Layer 3 of a small transformer language model trained on English Wikipedia (13 layers, counted from 0, width 64). Numbers have three digits each and are written without spaces.
In attention head 1, each number of a token's query or key is one row of weights dot the token's vector x. A token spreads its attention over itself and the tokens before it by the softmax of 0.177 times query dot key.
The model reads these tokens: " 34" " |" " 9" " |" " 12" " |" " 13" " |" " 45" " |" " 51" " |" " −" "6" " |" " 39" " |" "\n" "|" " 9" " |" " Est" "ori" "l" " |" " 34" " |" " 9" " |" " 12" " |" " 13"

Query weights of the head. A number n stands for (n - 500) times 0.0016.
q0: 781467645288120605694511343269722356241378672213667521592569644529495291750701586405561545680527584764559340658497372555532310167308347313496412673513499322376723596570584268506459568470501329
q1: 577739820466481302245351608670552539642463467512631508504234415432299607509529560515268438632677450602723415334371510688524503565527424399421430516489648631328492132505521368651407553488455507
q2: 448703388653514462467742429341533295739599393383470494690310427346473357307683443489590504337440477283555550394422671380651567496484480549721587372602343530501760421440468632543531668377519586
q3: 619476421680767386381655484450588486629546802583538524589547496634478510634503430209405730222543309513312657410747540665366445728566536392455466511281395492514519332372599477423553425544570350
q4: 419637427454427519499297493557572492542590468562793317380406490505614596346560522696309581594916721300487650486544739555762488482388607399598411572426126310336349417482529315629350545591460371
q5: 535633442308441651366469609658654500468263516439358210381576349418564634514599634493793608437307606518787583319200624375594672365724381390533634405699386443381675552537349623550549666473373533
q6: 663578578151312824341514628441658670519251334330455268432475509349433492436382607582529422603583539487667579401175354647385455421417551437619692348696470613565616536522666571658405528592605544
q7: 542541091452619442453570558518522467600577359575493638512470481650765413564557651389397501442351372290589473560473643372547567624599472551534466694558196484584292435436368449273584560479549763
q8: 584258518656634725377609464573350501412682495854447771493230542674542490552284444684665676499527620596405386826636444583455357525419267588326440271288322145634601400520613224660302387410380567
q9: 400479500363475460704586598457396537347328603574631595515490485510369404388584415286935346526861612584279196777633667333501513535441414234440256503260445274445781675614374311301428705441553407
q10: 233377360515506420339542548454669585455586500457590526445594539489744327463390711258597553597301519091589558386277584683381375494432610500609607663510471594434345629285324622737508670250221640
q11: 117539431400265571541497450884552414624416553166766354565537727719627392412579538306439466787182658421469633427315472429476428433816428497610751365564381260501650420520374414597678549537592553
q12: 536691459312304495570478572623569352619589539577693380557282267637486449595652802579420523513491415403490594292605349502305543396326598446668420387447521705548519845660631548374248471383677305
q13: 462611530211471445449555471561628599648609331526537359555637382467656475544407480494396443580590347483526404394683543482365767074730521359477665470595586603416294557461678307553430531486338376
q14: 418599545448097526502386544427568410485547354433556384583645380631563525287327353519276697495517564538518544526418516859443580486525655639457614587469420430576733535604402408360422569521507683
q15: 691669511455647464504360313362484576394548703484450716596341483707227575649434436492619634435493470710418496508853511548567753206412590661517380263126606348500246250473555404608467419535456551
q16: 510660530474450477405383427405505552737731565390512425728578411759458565430598536547584569559553490366302408628692377502461552449473398439504437560460481378348266531388415569397529492363503492
q17: 432389214462631592556506514498400444604541483789567425523428482591431533639434499537554687356618612573592507506460414834563579484236366528591279373384735355544529383458392541249565580501634281
q18: 457543606278437386491442519575577355101451788263469284554322623608236262616632616257571242565437470653609373630550429610548627553769486540352617650523549466586459345628551545586450479485702497
q19: 610619621571560411441495522489505414537377472364590474559397407429278674259199353605506385630618578655662517850605522366410444171570471295375449711510407430507635376455445737648401544762611507
q20: 575519639562617321646577554419445558410437319354523416568450654335369415333555392588546364786453196802623274648850180588686531530316427404470499392611540516552512562378071545394476605734684414
q21: 338722468420592671659769447657540423575330450649246459408457417429818556470767586405354540483615397312593521363347448253382535603500743417448511494423424418415361459610307623626377721463498500
q22: 595508559558687547385403405917596623192689452461441653527422529644555489647387532387692498558633435344542532604375361401192403537343555519472568349512690619677543444431342535648515351545386147
q23: 390452606609269533499451591524483597443287668479666408412356748315504345507438401407366593810585570469546528846461344513350573672422512555386667631470740707368675632714421651329492410656496385
q24: 695529330795829628524479603391336460372738610613442860481408453390497578219538418672424461503320498252414756429458703456605608408707428478294302449561378418623501515483138456392662362441672514
q25: 588486517703678319565518551482298477514769362433415556193564335225734476514507586475691503456387466508526715360635584398215463451568526615587624677539337407465390324316363453647503475435681745
q26: 510506401450429338207354552813388484264410353637517502542340740274607823628408404447517513426352611485609617675323454472277258593469640415544609382771730428324576582443548544585621431275473153
q27: 622584449472639494468441409399624387334594682461828477576418627465443369327221204483397591459503794644381488622701429563664520386553396687439311352457618097434432539493618416452504653253512437
q28: 695810335717673297457687468613387351530617297354281879394576723460583561431472661380574483388419551472219517439489363420508497432710504790307543491478425625297843475455143611692517221748535513
q29: 796620667591638499560488492339245250436515597511588337585477615469359329447594514444344474628550247508454442692540550397606435674506467401353350410295699449513556572535507465521559445626600707
q30: 554507390453474385486376494616410582759419501503370484617276734380335622330448416390570453382484606394510613311488455763593634487334337621317606530369404758804250531575604486531629691569306655
q31: 558480222612849864685405702231419466708426551643760521566515440342496632436517382021534458416446556321323533311316474299304371527511557437349436450702321532478610440434378717555373606502366369

Key weights of the head. A number n stands for (n - 500) times 0.0013.
k0: 576427766662500544536388504389395437187471745867603557419521608426539213312452403241490682745550502557326305835679284453482423540533487812376318405222341216452476648437371662545247497424601765
k1: 488597626420515436449494059331488358552488424519304375610606620560453487379533254733371237544510290729585449668578592750629472420551448388735449144386527659414204543468788422505504634694657454
k2: 453749494562300483253473514382340157832474409275729214759752469358328454170478491500382388671746530507680749449313514653618640392443570453859328622516559711528679331480363615516377451753213163
k3: 405313531524660372460250735654427470468553527580451639429309410352595629447551515780297261546395549261502509538321599782181425776510458527546458673617550648506476462373443481232397505500592627
k4: 586559693494538735450814524295320357612640484820524481354462410349518483477477214567619580278460591704349662430662694596713515385508693401787344395487626566381246278432553420519452708217413398
k5: 316572322248143361492603491696555709291523621400795237528553566280391528620422190461652437407616486440625496572382430564905404204494506526491661608595474375766615656584477744834329598523590474
k6: 712356394440188583675723406408434711567575337541569337662687327216328372392410380309502495542757495611621343679590373511734228439304425462472300521249262404581651394484584431452491609720600728
k7: 491457635297510428448465548647719529697434674448597356424710427292408437349550608510642562531375455454390717210116516578340578505535469623531585406549547598561472593424455703457553485282278471
k8: 638460287633601555582592539369610421321605236570407847350836319664536611506356734647550580449530687664216489618430407610359761479286643516519604404307678285584479667173529354570361165584398402
k9: 318491341724812557586532789461325530382570725932385516341445484489449591506615321248582511523546332266107581580529566297442693651454751457321511483366718385347662449382242781558407537377763313
k10: 595403413298422636339126460552677155210546532218530486440606402663668334399554498562657578709572648373723707249256786280461232610628532547894519451272460349463526466593589449467590581280401317
k11: 375489301511221569393483641478557346298828486360764441584911735322536143436572312331469770657221582456504433585383546295626580547785438662417269595606634437562299683587386615421647441428816593
k12: 390206721336656688626533458122366687681494416465470421629502475580424278362622688502269785537720459638414299548557611506516370602269364413585434616586508262598285386660462369249528740571494505
k13: 332508515271577300496496544573491584507659476689611592429422540504394411500470610911458667446559362593435601383709507369692606519633360544616389589581349330719073271505422569554523523275677792
k14: 434544516605353717308531567345485610484692192431493721733411471518455146442579497407972258451309624650485572419544588624599590514593303471537408580368311339390397493392749543546556485625435657
k15: 395608572732552302403474486504373552570479426767091560209781330523829607372471530903266532421364597446473345426558661666501562381594406513342605407509624459499444447391364395691503421510372642
k16: 549497427472793474458458427503441360572504485595551639492490595516568411360503572421491571429258512658463560281541889466422572515473562712536483356327315571732324477648406478455522641538537666
k17: 588359517502557516234500503610466668462680561729475393544499659129573671730528546412267508544568613405234586499467561630582493633128316201665537401541550617643532478380834338328520417412352250
k18: 526658711792335310605452371540517525477386703574541501618595576694489363399460398436275468636464390416455206700446530356521470318599366571298505560401751534434606615376502481430363538483885849
k19: 671759500687713378736471507245299558184566472410479427661482534423272746411497234465644374294652573556431473707614499464641627251714604622384328472737397513319702085298326524510553598703668541
k20: 772912569515712409548628296475300438912468542513440459362469726087403590731386779400489560513553304553319409555654371229353615361576137510422362349553615553320647618538346626257553522725588468
k21: 287591712185464657358536689577331552644407450485603349117442672380609532299802474483597529435782426586529428430259577151408389797301644503497654498754506650394253573692262611613359503526674492
k22: 484274384517397396552400452542555452365540337516321521641495733457482480598439572679588819557585633508803391792444505476066188265366386575654565293602799469713666307562546503489404397416566208
k23: 622470400453430617651553477357375505399441638441456594538370791708353494487567358249744342522510510580462270663614543232460266989719464230217181467347714584500724591572444318171564468593623518
k24: 341365566571687427567509859613557430521402546320397340415491552510560475597564634514641463293103714563472666442366399602506528220475371284685801516682495503354687310324469734509702695894448294
k25: 591622418309607506339433311499525535328562587199407561345334520577638631391315703847582727274365230492766598338286358474211450245478499685614469520769385574269605502339314757638443745637387548
k26: 407352534545305512267598449711654862222574690494655453278553571652477674606346429415719395725536740481647547539426590436396281396503781382604401234527705408440584276697595224228517398706658090
k27: 434522374716501369311710516580222391656622673625501752558631482719752780371430377496489438519140843454238247794312711493507864438624525404711358349367445241415691382336464500482514366275469514
k28: 490371635734553389275640414626449447280482343253276592552664784236462400514377746597522267557412448624811430602419314278605562531451704523345712601542644716548659462336029524637639464444620254
k29: 372773647742486559561594480372426379858271768528234686414363546519630359296461515375267409462439766527453604589350440536475524761460301580339533516554409649216529417353339539494442587642772291
k30: 560440420393581542459303648463790520750456245589186220651708317489355640612193313519388272488473463589623445539349528597750679701627438329354442303362457513734529380576575499243505553533535712
k31: 482200335403547773627648769556381253541375435611479618628521271227634600231621580444576522294703774071608831641116625334416244467564553313668554555754245402687658617624299694400741513550695532

The vector x that enters this layer's attention at each token. A number n stands for (n - 500) times 0.013.
0 " 34": 452581555657713497582407636424438400592357575781391617357482423602603588348525622513430410536275685501064390560440536660364907587486371482430655538437497427413589554294488437476421509489438543
1 " |": 462555656695684534556410686398438384581448592753388705344421473613624578408407607565332391541282634492078455534450552635401873547477392516349624515439424422452606561317525488497420499463421537
2 " 9": 414542640735672499569459621414425412667344579722398720420431424557595581430448609555373357495244674507082514624498465620333898560495471440453622576335459407461516588294523437522429468456493517
3 " |": 469545663723693543543427681400441364593434604743393713362434461603630574412403601566324373534280640494082451523452544629428871543463407513343621513435423425463607558322537488505412489460422534
4 " 12": 420530654742679483571493628425416408631332605739389680466454453567572587419441614577357356505250686496106540592489477628344914565507492452423604555331408404460505597287519438539418445480457500
5 " |": 475540657742701549539433681396445350600426612734395716376438454595628575412404601569326366529287642490082455512456543625444869533459412515342624512432420424464610553329538486514411476460416534
6 " 13": 428517641754687479571485622419417394639339613744391686475466462563570581420444613580369340507246692494121540578486464620366911573499504464417616556339394395450507597293527444545402436487439491
7 " |": 478535656754708556535437679396448339605423614728397723387441450589628575409403601573327361524294640486087455504455540622458864527456417516343627513430416427465612552335540485525408467459410532
8 " 45": 426544645777722453555468616414416379617326566697414734466450453576580583404430595594386367500308731452066501542470432679416882583519512433437583521400409402459498631313503426535391464495462500
9 " |": 473534654761712553533443677395450333608421613717399725396443443591624580406403595578329355518299642485086456496455541617466864523459425519341630518433414428466614547345546489532408459459402530
10 " 51": 433534674801746455529481635404419390637340571681422690469451456610597590404442599588384375475333693460056523558430382653433865560542506446411622535371395397453503626298533442518420474467442491
11 " |": 470532650768716551535445678393455325611415613706399728407443439592622580405408593580330348517304640479089456488453540615474863524459430518342630521432412431465615547348549493537413451461395530
12 " −": 482460692737768505531475552370454354653413489731396663487458473590585631403428605532363397415292639454082500561421510604446892530524470463390677583365459411392572653317536488518421401496440520
13 "6": 490503645794677529536469639391405385672317536691413766535433420528621610450469583567339382532276683445034487516484438633431873571498485424400611530449428461454552558380489428573404449431448501
14 " |": 461527641769732570536445691399444324618408614714397721414433446573610590412413592576328351517317650474076464479445540600478861534444431506340622516438413447468617550379558496524420446462394513
15 " 39": 409527634797737459540463668425398361670296553676425719448438452575567599401444618583397368476302729456079504531486411631445863575500515423446581543364420430463525610337551439542417447472449500
16 " |": 460527642771735560532448684398449320617412610706397726414437440579614587410409593581332349513317647477082466476448543604480868527449435510346626518436414446469616545368553497532417445461388514
17 "\n": 462567504734723405482508618391414361580372563765298673354441465585595635465522636573355430533338681490060522530502533615389826548508376554402748549397407429421579515296574437476475419510488460
18 "|": 459554623764739500480455675447455410596407597727325766304414479560580577468426611593355409518283685509061490539483467621385813574494403565401611498426470484438582535299582449505401443486424465
19 " 9": 423514644783717469526474587445428408641356556703378740411429449539624601474436631577377376502244690527116542618514448625317865551465481441467625557312501420457511577261509414540452427465493464
20 " |": 492525663773750520500428653436442356568447580737356730350428483584652598444397626585331390538289646510105479516468533639392842539435423520344619489410470458459605538301516471510426451467425497
21 " Est": 469500509715763486522504672451436368580276542693343681457516501549699514416501619648352470555265668604140503559535528640395894572435503472340550506437471477413498464214555446554454355447476457
22 "ori": 458479565662772538512533625453503443632450505714397698416511506571690537467551590595281378481254670583081477538483507574329894549487421482456584487374444521381602461243497462533406315485456531
23 "l": 450554616714872475514581590513462385576412482704379669406493504603653550427456558566299431545268723496081561497503470622368891558486441469421553527425404522454551553214512389433413402463492493
24 " |": 450536651749765493515428671406446365589483572706375724354424476578620580428392619592340376526282631493092509504487575635404900539462403493371608500434452465469599535279510508478457472465413488
25 " 34": 424531622788755399545455613434425407622351523688410704416440471564584573398434636601400382486252719484053570540516447633393882596522501411493610525383455441485501583257506463500420456493447468
26 " |": 456527648757767513515435674406448349593459577706376726371430462579626585427394619592339364514294638486094502490470567627426892532461418502366621506434438462471604536295515507498448460463403494
27 " 9": 405517627780744479536478618417437383671348556664398729439434426529600593444435625583376344466253682503107566581497472618366912550483485432489617576332460429473513567276509451540467441456465471
28 " |": 469525645765765530510442678407444331600445583707378726381435455566629590421396620594337359507301645488097501478456558623445883527455429506368625505434428458471608532307512504517437458466400495
29 " 12": 417515631778746479542508627429421375635336579697382689478459452536582599429435630602365349477261690484124586548482483627363912558500506445452608552340409428466507581278500452560445425482429460
30 " |": 474524640772766544508446679405444318606437586703380728389439448559630593415395620596339357501311646485101502471449551619456875520452435509368631505437423456470613532317508504530430456467395496
31 " 13": 428508616780747479545498626424417367642343588706379693484469456534582593428439630605378337479262698487141586534475468615379912566491522458447623551348395421453511579287499458561421420494412457

Token 28 " |".
Which two tokens does it look at most, in order? 27 " 9", 25 " 34"

Token 27 " 9".
To which token does it give the most attention? 27 " 9"

Token 30 " |".
To which token does it give the most attention? 29 " 12"

Token 8 " 45".
Which token does it look at most, and with what share of its attention? 8 " 45", with about 30%

Token 14 " |".
To which token does it give the most attention? 12 " −"

Token 22 "ori".
To which token does it give the most attention? 21 " Est"

Token 5 " |".
Which token does it look at most, and with what share of its attention? 4 " 12", with about 50%

Token 24 " |".
To which token does it give the most attention? 24 " |"

Token 29 " 12".
Which token does it look at most, and with what share of its attention? 29 " 12", with about 30%

Token 9 " |".
To which token does it give the most attention? 8 " 45"

Token 26 " |".
Which token does it look at most, and with what share of its attention? 25 " 34", with about 60%

Token 11 " |".
Which token does it look at most, and with what share of its attention? 10 " 51", with about 50%

Token 12 " −".
To which token does it give the most attention? 12 " −"

Token 20 " |".
To which token does it give the most attention? 19 " 9"

Token 18 "|".
Which token does it look at most, and with what share of its attention? 17 "\n", with about 60%

Token 31 " 13".
Which token does it look at most, and with what share of its attention? 31 " 13", with about 30%

Token 6 " 13".
To which token does it give the most attention? 6 " 13"

Token 7 " |".
Which two tokens does it look at most, in order? 6 " 13", 4 " 12"

Token 19 " 9".
Which token does it look at most, and with what share of its attention? 19 " 9", with about 40%

Token 23 "l".
Which token does it look at most, and with what share of its attention? 21 " Est", with about 40%

Token 4 " 12".
Which two tokens does it look at most, in order? 0 " 34", 4 " 12"

Token 16 " |".
To which token does it give the most attention? 15 " 39"

Token 15 " 39".
To which token does it give the most attention? 15 " 39"

Token 13 "6".
Which token does it look at most, and with what share of its attention? 12 " −", with about 50%

Token 25 " 34".
Which token does it look at most, and with what share of its attention? 25 " 34", with about 40%